Layer 8 of a small transformer language model trained on English Wikipedia (12 layers, counted from 0, width 128). Numbers have three digits each and are written without spaces.
A neuron adds its activation times its output weights to the MLP's output. To switch it off is to set its activation to zero at one token and run the rest of the model.
A neuron's activation on a vector x is SiLU(gate . x) times (in . x), where the dot is the dot product.

Input weights of the MLP neurons that the questions are about. A number n stands for (n - 500) times 0.00097.
n136 gate: 458496436454402283581372470262648664533562574601624384374557472699361504703500728676420888659607621408600567536287313917373780408611307454644354651439496487275542533416496682634399627731447398586740450525688414657735496512537559466520578555550500383488637500648429401225270262337334582663373405360549529400669551292588409672533533402385373328529562614431702656303696657421608222455394
n155 gate: 462353632394539472589466349675573592571478384439512564242418382451746260511343678230258583466571542622370450518220252251545413705724450412595561574459465500597262732531537445832405535613374715320600395454743436538439311605504612551500545461618423645463492353330360425451324541648644305515438346465597575310621588625542564473530437430341631492584339608648466666429617526323579535538650
n176 gate: 758492559374665484845716426612582283541557496666433596672613762603643449733577590604551447546550696500627419466398361613314777611587643508773558647369617531465387500519429593585423484352379492318516393565288500359272332330417484638493470571736574647817315401426412699569542663523477481384301500488508690577530481339643496407659693511469436376539325543489587604398565519458729438329351
n214 gate: 473554522715364551503491410342602344458419551567438530308503423545634667500601384531515473635407427390543408541386411488479547539536436537555527405447630441522731380619583541411482429672387450455386428451436596560405260416715605678465479559375414635509434545383388557433401524491461443573525383444599449238641636485591379518587521325562401580579500420624416573395436506636748598795494
n217 gate: 404468529392610358337500512428816564547563492609553500586233519444610655393633570556613544375449244452343319213524512508476496584445448628719456445527708447504294977536562570472251394714355243472609563448512417433456407402429524385368496573271581436484492425447536317596394512600341323351447346545496701568457634189368564561469539562516351157721271524710618275563468488520186318381512
n287 gate: 406417468410560554273545557308437535538551517524461625419442405372466550638409514538409597602497378584416591361315816549586637392668213490513688578514284737518282418535500318647413567662555527490468503312479503379588429497476567675540407418451328482633618614479455652604473562573403551360419332525521600601584704531650379595449510687368637581664256687629558312771483500555604672435670
n383 gate: 595792523590623583681537716651412443456597433538488508324511334459556558500565301352702478629564470337674481603281419443571703636533314576500564444471704504677626530443745562477508623377370242772320608613409466466470531585151550636405545523416424622429457459519470796485578545371538608333466556242619273375376496368549685595415597725330626336246377335555515378589319569474549511526412
n136 in: 513496747534236428697309720560330383631606543886518431211445366504517377701695879660478786634534578440543452374530433578364872573568504591616358652529491575605443645483458475565647399645492500508439270418586815590478434508411448642429602654335383144568429414526427461293424215284586874617579615618666577379579565719487504374733568475253470491418538658450449361589689691697406626376465
n155 in: 296417663464733394522486522518647361454446626464726457535414489496393585439591404391353486482442573449657796422464599617436615601393379882528282585687437334655537701595454535617522493410304532536471489529366633460431390346368765556352500533646321317589437496552464356630511482525428704361691314652411593544486588652409482628678675379381504511580608732514550383421250612468291441532681
n176 in: 507536500355641530571630493800526482303460442489575445787690550598668496605397518676526345445493416602687482574421443412435780649511559621664482407390589623515603734592521571544555470345511578579659428617372316344298652457407537466486586411548489397751575482496566583598518453507591349676533630318295705376486504289332591261690532315649482397324550559589514565540471584732565345413163
n214 in: 319481497484454534621554372497382740573284564429526458754614437378557543410610560600520580497644439655623613600598629604538379455529500455417548649425549605579480494614778288380555533430393638586644631693394360321283565544392366361591398441594539442548702330536487417436516462658426535458601650346583475623385601407461490448490383450602383617536602484434382268573609385487346402474421
n217 in: 641563308538417571574167387860470534466883483479391509650597596568739404165474696513668572732576607684449251384517408616298434445651302419578402416434465391543448563397649504500637552470533538487885289726573470648504491424689578610115458465530354543571412377374406508487315416560428546479465892626365487577678491432556393487366559642675521651504500808546673642067364397504351517551404
n287 in: 624367609546648493666444540536414525392308605457642288341497666461493301398375413432410447568489390255603414617249552482636769419573475504480468573745590442587543598632548641450700417468719507566733518589518563518625752685472554350586388279414554593577398489511585606599448444447532360611496507547664409521455694429795373690535399455573221507461767309452461459647461456426493382549633
n383 in: 488367351637672696570439453101438500541474568504375477414470324382515457561450406523392329400310515485404485533704410237572357313409423454504542470440551656227430413716689470450500796386459575500523489477527424511643527432492446492585678696623736404877484648554443588615481402707527572488663379395523436519422457293550599844474413249653195515604511547593492604398339289682397492716449

Output weights of the MLP neurons that the questions are about. A number n stands for (n - 500) times 0.00017.
n136: 296374486465553494697461370657465438412548973539681329619534450567472693459705435473358422600682379532527518313382482459454405494298425387464537537646483461432533515518379568657491574545552520453689524477539401566641400445479500505361419427509439644419531549524377567497522479434572522495467576497610586402711607376477446571538587413583396431509420373325494445521483622405530652518362
n155: 441590354557458544449540656295401674393526639347358421614496658416468645658700337679457527489475535599655296392698616515639441567434541549322212392370417583415668436488406582306467500635704210578425605699602543599666469439695478363564477430354580541555460645478713404522705261444275715489314743504526166432329409327551529426600702765671679534435504366489553521464485582659554543566399
n176: 472306439561680544513347466529493497638663842445487517482554521477492579357500588431478561568524479485518460455444513594489436534480385439500498525518642437495436508421435409567342557572502461610561590459406490525554556557750476570603482582500415505459515377676577470481505659557476250510538479615510537526521486490461287604395411492515413543551459427700668521374587433668404383461617
n214: 564382337494645711371525643497449273656416615431509480533480525609360382414425620509529488405603503336443532436410488412382445553477586438642485547782463342512352452384395630613482448464543547614617537479584422628511592586323555422479608486729486263606447468404554526609490546408509640480452389597347539713543299444465586597411458525379715332500552503357461557629554515491497432380302
n217: 700340449684596333460357452589489512559691494638520601523426496578584676249378371471500550468656686423305581351555434443475781493522282589469541690523515345496442396608219538381493477451478474297616262577382602359511485421585459712287679684331423603514338310559556429515633287526452294587223512615303658389695246678589229481415450406704608489466206594508688352468391434437445559364569
n287: 411393658763437453598460733618594496405520611417673662413778532513647146511417721651493371626377545525522675493483642556526557510577528513475445357528331504386391482528545359532561614462618564477401650451673417307679500263437574474514326548634460474632446241558349699580374330603373504286595573453420455598514360510591504568404727543567537524693321392472530244522414454532436439504440
n383: 529259551349534467751296430564423274584326609523449596579593550538401443378526435758396534570689621485433645271692481357381332423409487619584319526466425582672429528534433331569566554637256427427693715409360504341458808470466195510597444664611611289683540588624496533622289599411410447617535512504567526407677556547649492449683342357439402623557554558325621595195478473781462531412717

Each question names a token from some text and the token that comes next. It shows the vector x that enters the MLP there. A number n stands for (n - 500) times 0.01.

Then comes g, the gradient of the next token's log-probability with respect to the MLP's output, scaled to length 1. A neuron's effect is roughly proportional to its activation times (output weights . g). A number n stands for (n - 500) times 0.00074.

" from", then " Eastern"
x: 440241525354466397605589431587545542533438905635575444512445594529507425515514461520452425678507467485680512353489590661499548489435394558459459618563524666463434509503425616553554360512520451562654434409453535412474492482562567411521273456553368521562488406646394592549523530682520463604507473496615591371575583478574347388520582424477369468555441606691566458426466497509546452377433
g: 525410544562754480393698385544434323321518547315408404464691536324619412689117499716402659369518493732074642456357526504496487403480512463590417479672542538433337652789479497693555628482526608501481543744667439527621643475779402439469440352392511500373451732514617491620455577539343414587483530672511568512469464580606352626552549504423484414480398605611558333589378388485625524526485
Which neuron, switched off, lowers the next token's probability most? n287

" prevent", then "ed"
x: 538221443584422415590551622629499397530523660512624663616544604566503528362585525660597435497451488533390426406386514686290321511433355625568481589475738579528390675517482506552571443474539365499442462578514587470475580583503372654515462569536485544522513480494541597346397420490493552498341683572531547288626568666601361523402389399607429549577513562408398427338448481573373494617644
g: 518615588558447598433356731276500504379460327598474448666582683461653373365702288481641504458448576514702612557525621605379524366433429450373550394501438350584437463670636631373560332530302267570225728395342442159327545516325389429530510385387581619380674451315470464469392523442563472494490573458369373459527356944629465498521422502633675426476527388327602518556584557537411416499605
Which neuron, switched off, raises the next token's probability most? n136

"ass", then "ily"
x: 489389439326537551514556638516493518552540470393522499583500532401537476543643347328483436693492443332629431567418608459290608350574520566315493502430648710406501411531522451484425523659536366341485602546394581374523367552350399404558341495544631548419621437531586518342452484671645759439522476497590488536371496510400551620302519361541427415531448657490454525460424539373525315474462
g: 441492631319535680384456582772448317557289473430485596536795234604594252587191633807379390622454425518415634594426647547312526601524626340588474479508541473480253486522733529574367673463427488526523593406654448437468707421374444567352605666380464417364674487652607524508643500292568595527791611392521374533523461383600537486533387471471404562527499422481512569435713315544474366542676
Which neuron, switched off, lowers the next token's probability most? n383

" led", then " high"
x: 476212544398457328472603666632576489736621688520472497546456480319725541353492524605593360612453423488386500270648430431436349524548548458690423517517650478423398576561502538399562614476320500414398468534503552409409526437444540478503350680419416338539468479490467635382587595655555587606395602478583563330506626508473452545502652522509415496410534545512530382451354396620477460479540
g: 538272299606571590528463493589298547382486626444470620533577454380432796707632626474479689360537726255763414555305378634556485466529373583578295503643525518525595520738443395408152468603399384492516384369341574348396467211476467430553546467458484685360496483535574604564637404652431481574499372552484546304603576504469441477619550700401477372621444353253601615364642484556334399276496
Which neuron, switched off, lowers the next token's probability most? n217

" to", then " che"
x: 278242522340483401476625312552344478640380912609724486604592634499631434510600585498530498520417441494604491411451520498440490664385427601552440537503651421480429593437478393512465577555569464536536484506527475394604422404460487591614402626634440492575453551462481574486405441597359509525494496361527618546625722454485480419576581468513423475424487502554487433399629527541607485451490
g: 713468390506432631435541403604499461558681448563564691635591392794522708494406500509227525521595614590295449672476458574400589552541452300652410489610476484429368582535456450707494646459644358564370382633531399692523458744590410768377539411425604622466439646545477473447624513473375612380587425656564503692629541280237491493517515376217488563219330569308595498587382452496693436530211
Which neuron, switched off, lowers the next token's probability most? n136

" for", then " W"
x: 421094570376465441567598472643371497567533912469471583552555600581528552553523585432527408605499432463590427382435404510504456559566562605635416570421660589458518601362474438463482416497510558527570310477560501353509476503568442464448374457533425514508359463543565590337567461559468571626391607542518622486603616465586560512527531471421394530476352630500528454388457464477595383392511
g: 543611524643552469450553462256565525440315489465502652510567630417670411496534278310415624539699347504443601623617483425458638357510449753395497533676558572378405546666696491606604390501222463545584408614351599441149325518574647687435632601538500504638596421764613517486333373588658545439510837647468495501373459689329299452756448582659628476361405539580544737480529443479494529588508
Which neuron, switched off, lowers the next token's probability most? n217

" described", then " the"
x: 433222446607442319522537590657267509595529876485535524343527544480603514495541659582453437584411437492491444450477465498440474468438534665468439626335557610466428520338552493540466487449492380508475519555607626379500491443579433606452494622601461422487567643616478568424357598697498548515501569571498675302573608515531459446455544432635375520582502598510397423446525543594496305471569
g: 419451491635599450704359390670611521623465646372620319628427614397520805487573291583799406556212729401511280401467334468409495439561552406497541459504757624402328618525385528603442526446556443596552326481215386322525583412531613523620356423541580557651487252470521473545533638384564521479339550483420669548398517414552421333458528645644348353637231432408530365345619552750536365489455
Which neuron, switched off, lowers the next token's probability most? n136

" album", then ","
x: 381355468529369349518482491695527385506341753308602390432503521505755617469595476406659336408536285547519423495559385406436330546407367655556516572374415694531492512552467454494517420539394415494493532469608480641511406354321599438538477486619461431363507610468482421678484353553534563616433592409514517401468580549488524465514436450484631601586585419509476628481555513541350522399461
g: 685572448414467513286402209485386455558521495651370559346591347525135605520620601317503426755667352657410490375489406452524639631504342566574670497820742644274638458475562532580572382273513451475599588467672275607346503512399470347370472570680410483486607414433511471371515574580510558619654483531577667348461603364646515474578383404587470337436460446514513316555252534392512402329685
Which neuron, switched off, raises the next token's probability most? n155

"h", then " century"
x: 481398568660581466465556322531393484546531620636496517555632485489503637472540556522730405428506543461506676554567340473603491352482508605383579504550640584494415510507415678451573518513349448464435505470578438221441496351663389505609416375487535487554462616324622504431539293346390555640550474338543601520462682584670554474592646455694562488464472542419392564548450654324543318548383
g: 436699443422538300470384481396595429378329233549551584446277405567433452540419476684473584529465547503701259251628524661471657444402576549505596703591431628450299425373495547622486437375315576667541444541428308215376547615479490592384537375672484616387600618518429516578411464588424442461333278490229480582436469641544564239530597737859704570432360477418486582502345420549520648610384
Which neuron, switched off, raises the next token's probability most? n176

"ownt", then "ime"
x: 309433576582427421625531609413620611573421488419448613530464414521456452657750520600821384535562536561545429513499408400498643397345392530443462434436681533276507482529736477560524513485481479451346593495414631460507547512328381424681495569524541631386551542445559590419587520568484577548317640456537522493505665547562660608445687546275521615591498489362485448535428529450479386491349
g: 510534624328517610634452510476388493526656468578542517564446350742664404348282517638544513643552666405382455580431562499494362436561559529566528171581333386419501362527491500297457402546414260506422590676499494422593650694449340827487400427380291738487505422633421610661441625588536655345266425482467202495510329505574595633484523488584553302322554470316460424575727414391222322525495
Which neuron, switched off, lowers the next token's probability most? n383

" Mus", then "ik"
x: 480348510575504466484669557460464475647475482461512499438633596374503428396550359502482358668633476532692503527555579731548391462436500500437372458558654793290546419774587396383463331614591555516522583458403631248316487563470596491611376351399588626514461505654518492470461523535382582445385486582639514354497493470429372587569474471416598487475467483480582481513474581522480430550613
g: 476388402580752523524643579306540399640683638523462608506613765380427608402451563409641460433396655339555689525663542396499438299339537606417438521303331268561427479526208567473499642635700332418437454364491540416230482409599584841643438523508575336568399510301557597446530418435564494640515537633618525512403582556500574477536207493552409431407512313629667547434655278417497759405385
Which neuron, switched off, raises the next token's probability most? n287

" she", then " married"
x: 426402515461497286525594661591686562669364807373631443642504596635558475300522567510579468369499473414601572462416524423493325628534563630451400490427467481505549573506501459509596555621505510422428616347513540386443495487530559338595445489461238578340457541530322521380444395485519495520536579350684480489608639555518335535507551301463497480500495496335599465508552659377552522612476
g: 518531512468282321277391229389727772468464409535515511521484408547612561415401396332299484696593546444710685506438490622490354467618396350381471525544446679541376294567637441635579444326399462578577613280359573411617476522625342644458536546358504439316618362565518552298574378533607475250472466421424475654383619277549432205295522459531605411493376529653633434406433569606469198533662
Which neuron, switched off, raises the next token's probability most? n214

"x", then "en"
x: 351573565407396592485551489447553643554583620457390625635466445454435567611474355545364375637492458430608454591386446424422452230350353534451582516435579676542441393617556356667448381591469488517483585565357570518443425451511456545621610321627517602467606454544598526507509467692482814559475623649552448504456471615506519541424476402683381407490508463527293559372424644530402446536428
g: 473554434610408436438645564377652482468418483658412367397574541397604303283374384493489424441585430494742594339392519778324466321498576577210448444566216421369368340444441476453608411687421393498217527463355468533530444390575530501408468612546558609634408220298602586337546550574506541552507514584644151525459553591716378477209590378548477480496658503532447439377583384303612413766567
Which neuron, switched off, raises the next token's probability most? n214

" A", then "ro"
x: 439404580529384538649656356599439630539504491484489696678487494361547643477595359558545396698547538415533419513449472478665327375640585461327542537437347528412364271589633566511483476608442524498561420338511450393372455489643547479634488570428503526540433536712515443526618359780450653548539643599520523451525605488529359452599552463620472585524451493391551342388565623329474473582434
g: 441480613610386637630573760478725632557556528221367395495298411414534507555740510453441708470410408521510637529563369369632658539614743280239486552467543373157427489437488417477521645608271708565410502491688477692274419563560628645514387705626487594289492563423437420408508551421437465544591401706445629548771470411425513350539578517579367546523652665471418664405586466591588629527383
Which neuron, switched off, raises the next token's probability most? n214

" F", then "X"
x: 429417536635359524472550436397513356584295648473437634656577494503328467553734567489563422686487576492627556454508278485512470458601595470324465481344439509529524367511537547450474404529335598409530485430505609423228376396308482517577388573559563806566341475498590482565606376597450566493504584585534521429458593518421511518533438373538542496566593448470414481419239507339528447533375
g: 638485633600568594552611372647589482738510598471458480407493714626507410537583157464524489568492287634637398481548398487529273530137266596459577473638368498539607506678491357304553449526150376417520549500532451353356344760485496732668454616558547625639713678494550527452475452691624590486430561424694431315407574771644550499362577456638456512629426572380385418557510610577481570440559
Which neuron, switched off, raises the next token's probability most? n214

" an", then "x"
x: 526121641508288372493861274616539386570389603455565550490511465505501403423551565482606369513534430420554515538411438489513458579616340532516564556446394584430438426441469537470458479512486395527400389538494627344512475522664407551614496654488543585488505507513522447647611453596514622399432556588566460460532486677562571356540660429380604376498511425384502333476541585506449485486598
g: 501570516288436651508472538375514699646500589254420497643566509537460577594644474580534666542597697487604485479554647291407450371250532558288318355726447357563388357639748352577458372629615590697278401347284656473412389556602448382570513376456566579401250708501663759683423539689607560523572493404476541444573296628481448505437602481437543534452397381697575341285572646493508618660548
Which neuron, switched off, raises the next token's probability most? n176

"5", then "/"
x: 318402462420341579475498592379552591495503645560445575749624536545339559571642369431507334474552435464577536456376344290447477336548406613359590485450580668412588355532547509342491594595483382456465511523584431433207520497583557627564389419492444457526560562515494622531490564439560538378478567418512570309409650654472519581454635347412312620480503493549517407522347544503562558531372
g: 540547589611606627430450344363529329484702611553475554519575281583419437517236535191345531414434589513488560557678298364450562501529615368638540383456552375579606526404323628487616707314543547581515313294821515538402626630715654544139693519476370536566395596560537243547500629397564440498546564328507644566542438498379517639516486703238550308524566560386437508569480489537273625425391
Which neuron, switched off, raises the next token's probability most? n383

"ates", then ".\"\n\n"
x: 462239556556400502490542578703521436438482773473623533459520484513436544443484513767402493575470509548497460372382507576455543608365543677649438436371692502468391504523577612508530534471479445438481352548410597568475493316543480681476383596471409579555476412488429589499519463584519541555507518633587583411510527658574650426384635253450304703685508598485407315586480457374472450460484
g: 298462565356566493439701507371581477573534434706343495440825327537474337593462754561833477587433533550501426314355547289396563452516411536478449488553398399581525447530597573448659582458643492604697474470613385647522405509541577354367331458702510489341409757486676523453436604603462556331754334614392547495546229570432789305466367387624778515436435397502541553410629615586335478335513
Which neuron, switched off, raises the next token's probability most? n217

" and", then " mathemat"
x: 357176582305618449610523567612601535515380873462756469527385555430560535499426534624404523601515442413576531401339479519550537381520442562503412553502573536426481496481289410507645520471399596485518378534437611422400447490556483387589338424536376427523477434642480566406464607516462388572493558506531527353555600449461239501548512477598505449566507493527374474421478563509582565477434
g: 606425436496466519380685498583438578412609534436394659503504491470582298569479667445510700503588723419455474699360370616412547782536376360557455488475285554459332447358502547763438562662575521486312348587441652587436676568554545533445693473488658592387585538096661537427606556644501472523287406509613468381377738259414270409713406444252263560411378433441469490442461712610559407420581
Which neuron, switched off, raises the next token's probability most? n287

"om", then " Route"
x: 493386512555412419466562631553485575530473528600586413703445638540489482417651461534435585373452389511611402580383496478458667505527656622444615584374567718547598347595526473441379498685429319417481351560352578456371502444445504565558379352609626441338478409480703591512440473636544799495329554489477512520389477518548699636415552421579484512570622481462441452545449638427530451532487
g: 562425341652491421547569639450334573449429504497494356573704450349646676405660256585274407441467621615278443416591387371345592493512401305572443492492501517529397532745276485704529421662294399505390353500590473291553434725641447541311451531406564586577554258533522624704514456151367422364467528567427474426579602406541472439583600442521171557683316522491419764434506471611411616534326
Which neuron, switched off, raises the next token's probability most? n383

"oo", then "z"
x: 370302508543586396548499413621562497601469779629476519580658696358470435435482339398564484550481439553477364390350436386436405333498476528344400418384492588602494378610525530403427455347427322577602465359423588485505537456387464348395504373670502588514542511523551562499496382663524704624531671453615502440348394549579582578377444411526520555477600518582389463600423554376581573477542
g: 481372539300417673583688500349534509629646426498385378585757522568629387574403427450560461399419642563634423569382582624518429470490432415494265444457642410410443463426454517268315414648510629498444344401286590281564500530409364686490575375424757721498511391327546553479341616557382545591423432365471199484509332403610514724254646740520399467465400457522627474472732442629604209710388
Which neuron, switched off, raises the next token's probability most? n383

" serve", then " as"
x: 527173446516432386588634659647416510607560706455536583493590433443603542456468610563399457599444438547484486252472440503451338630530372602451529634345763564306379594235524570427441557551476452569371432496591606521573445424473372592520452565544549410444556509642477601593472449641523592559471591426459609258571594470626514545443487456487474572645537539496477479477444457450517474574638
g: 381682582454495350622496480345468499682343306607563542392327521548524210548531557535367513485489292374690635632596663419396409607313410691404434385479587574458568501423647374197503304599406580404327619504426684595371398595356698471498547545611499326525648661607316666395433346487660494544743554521629646298493447519490638477581628589754497567573785582527350593665417420385532579559651
Which neuron, switched off, raises the next token's probability most? n217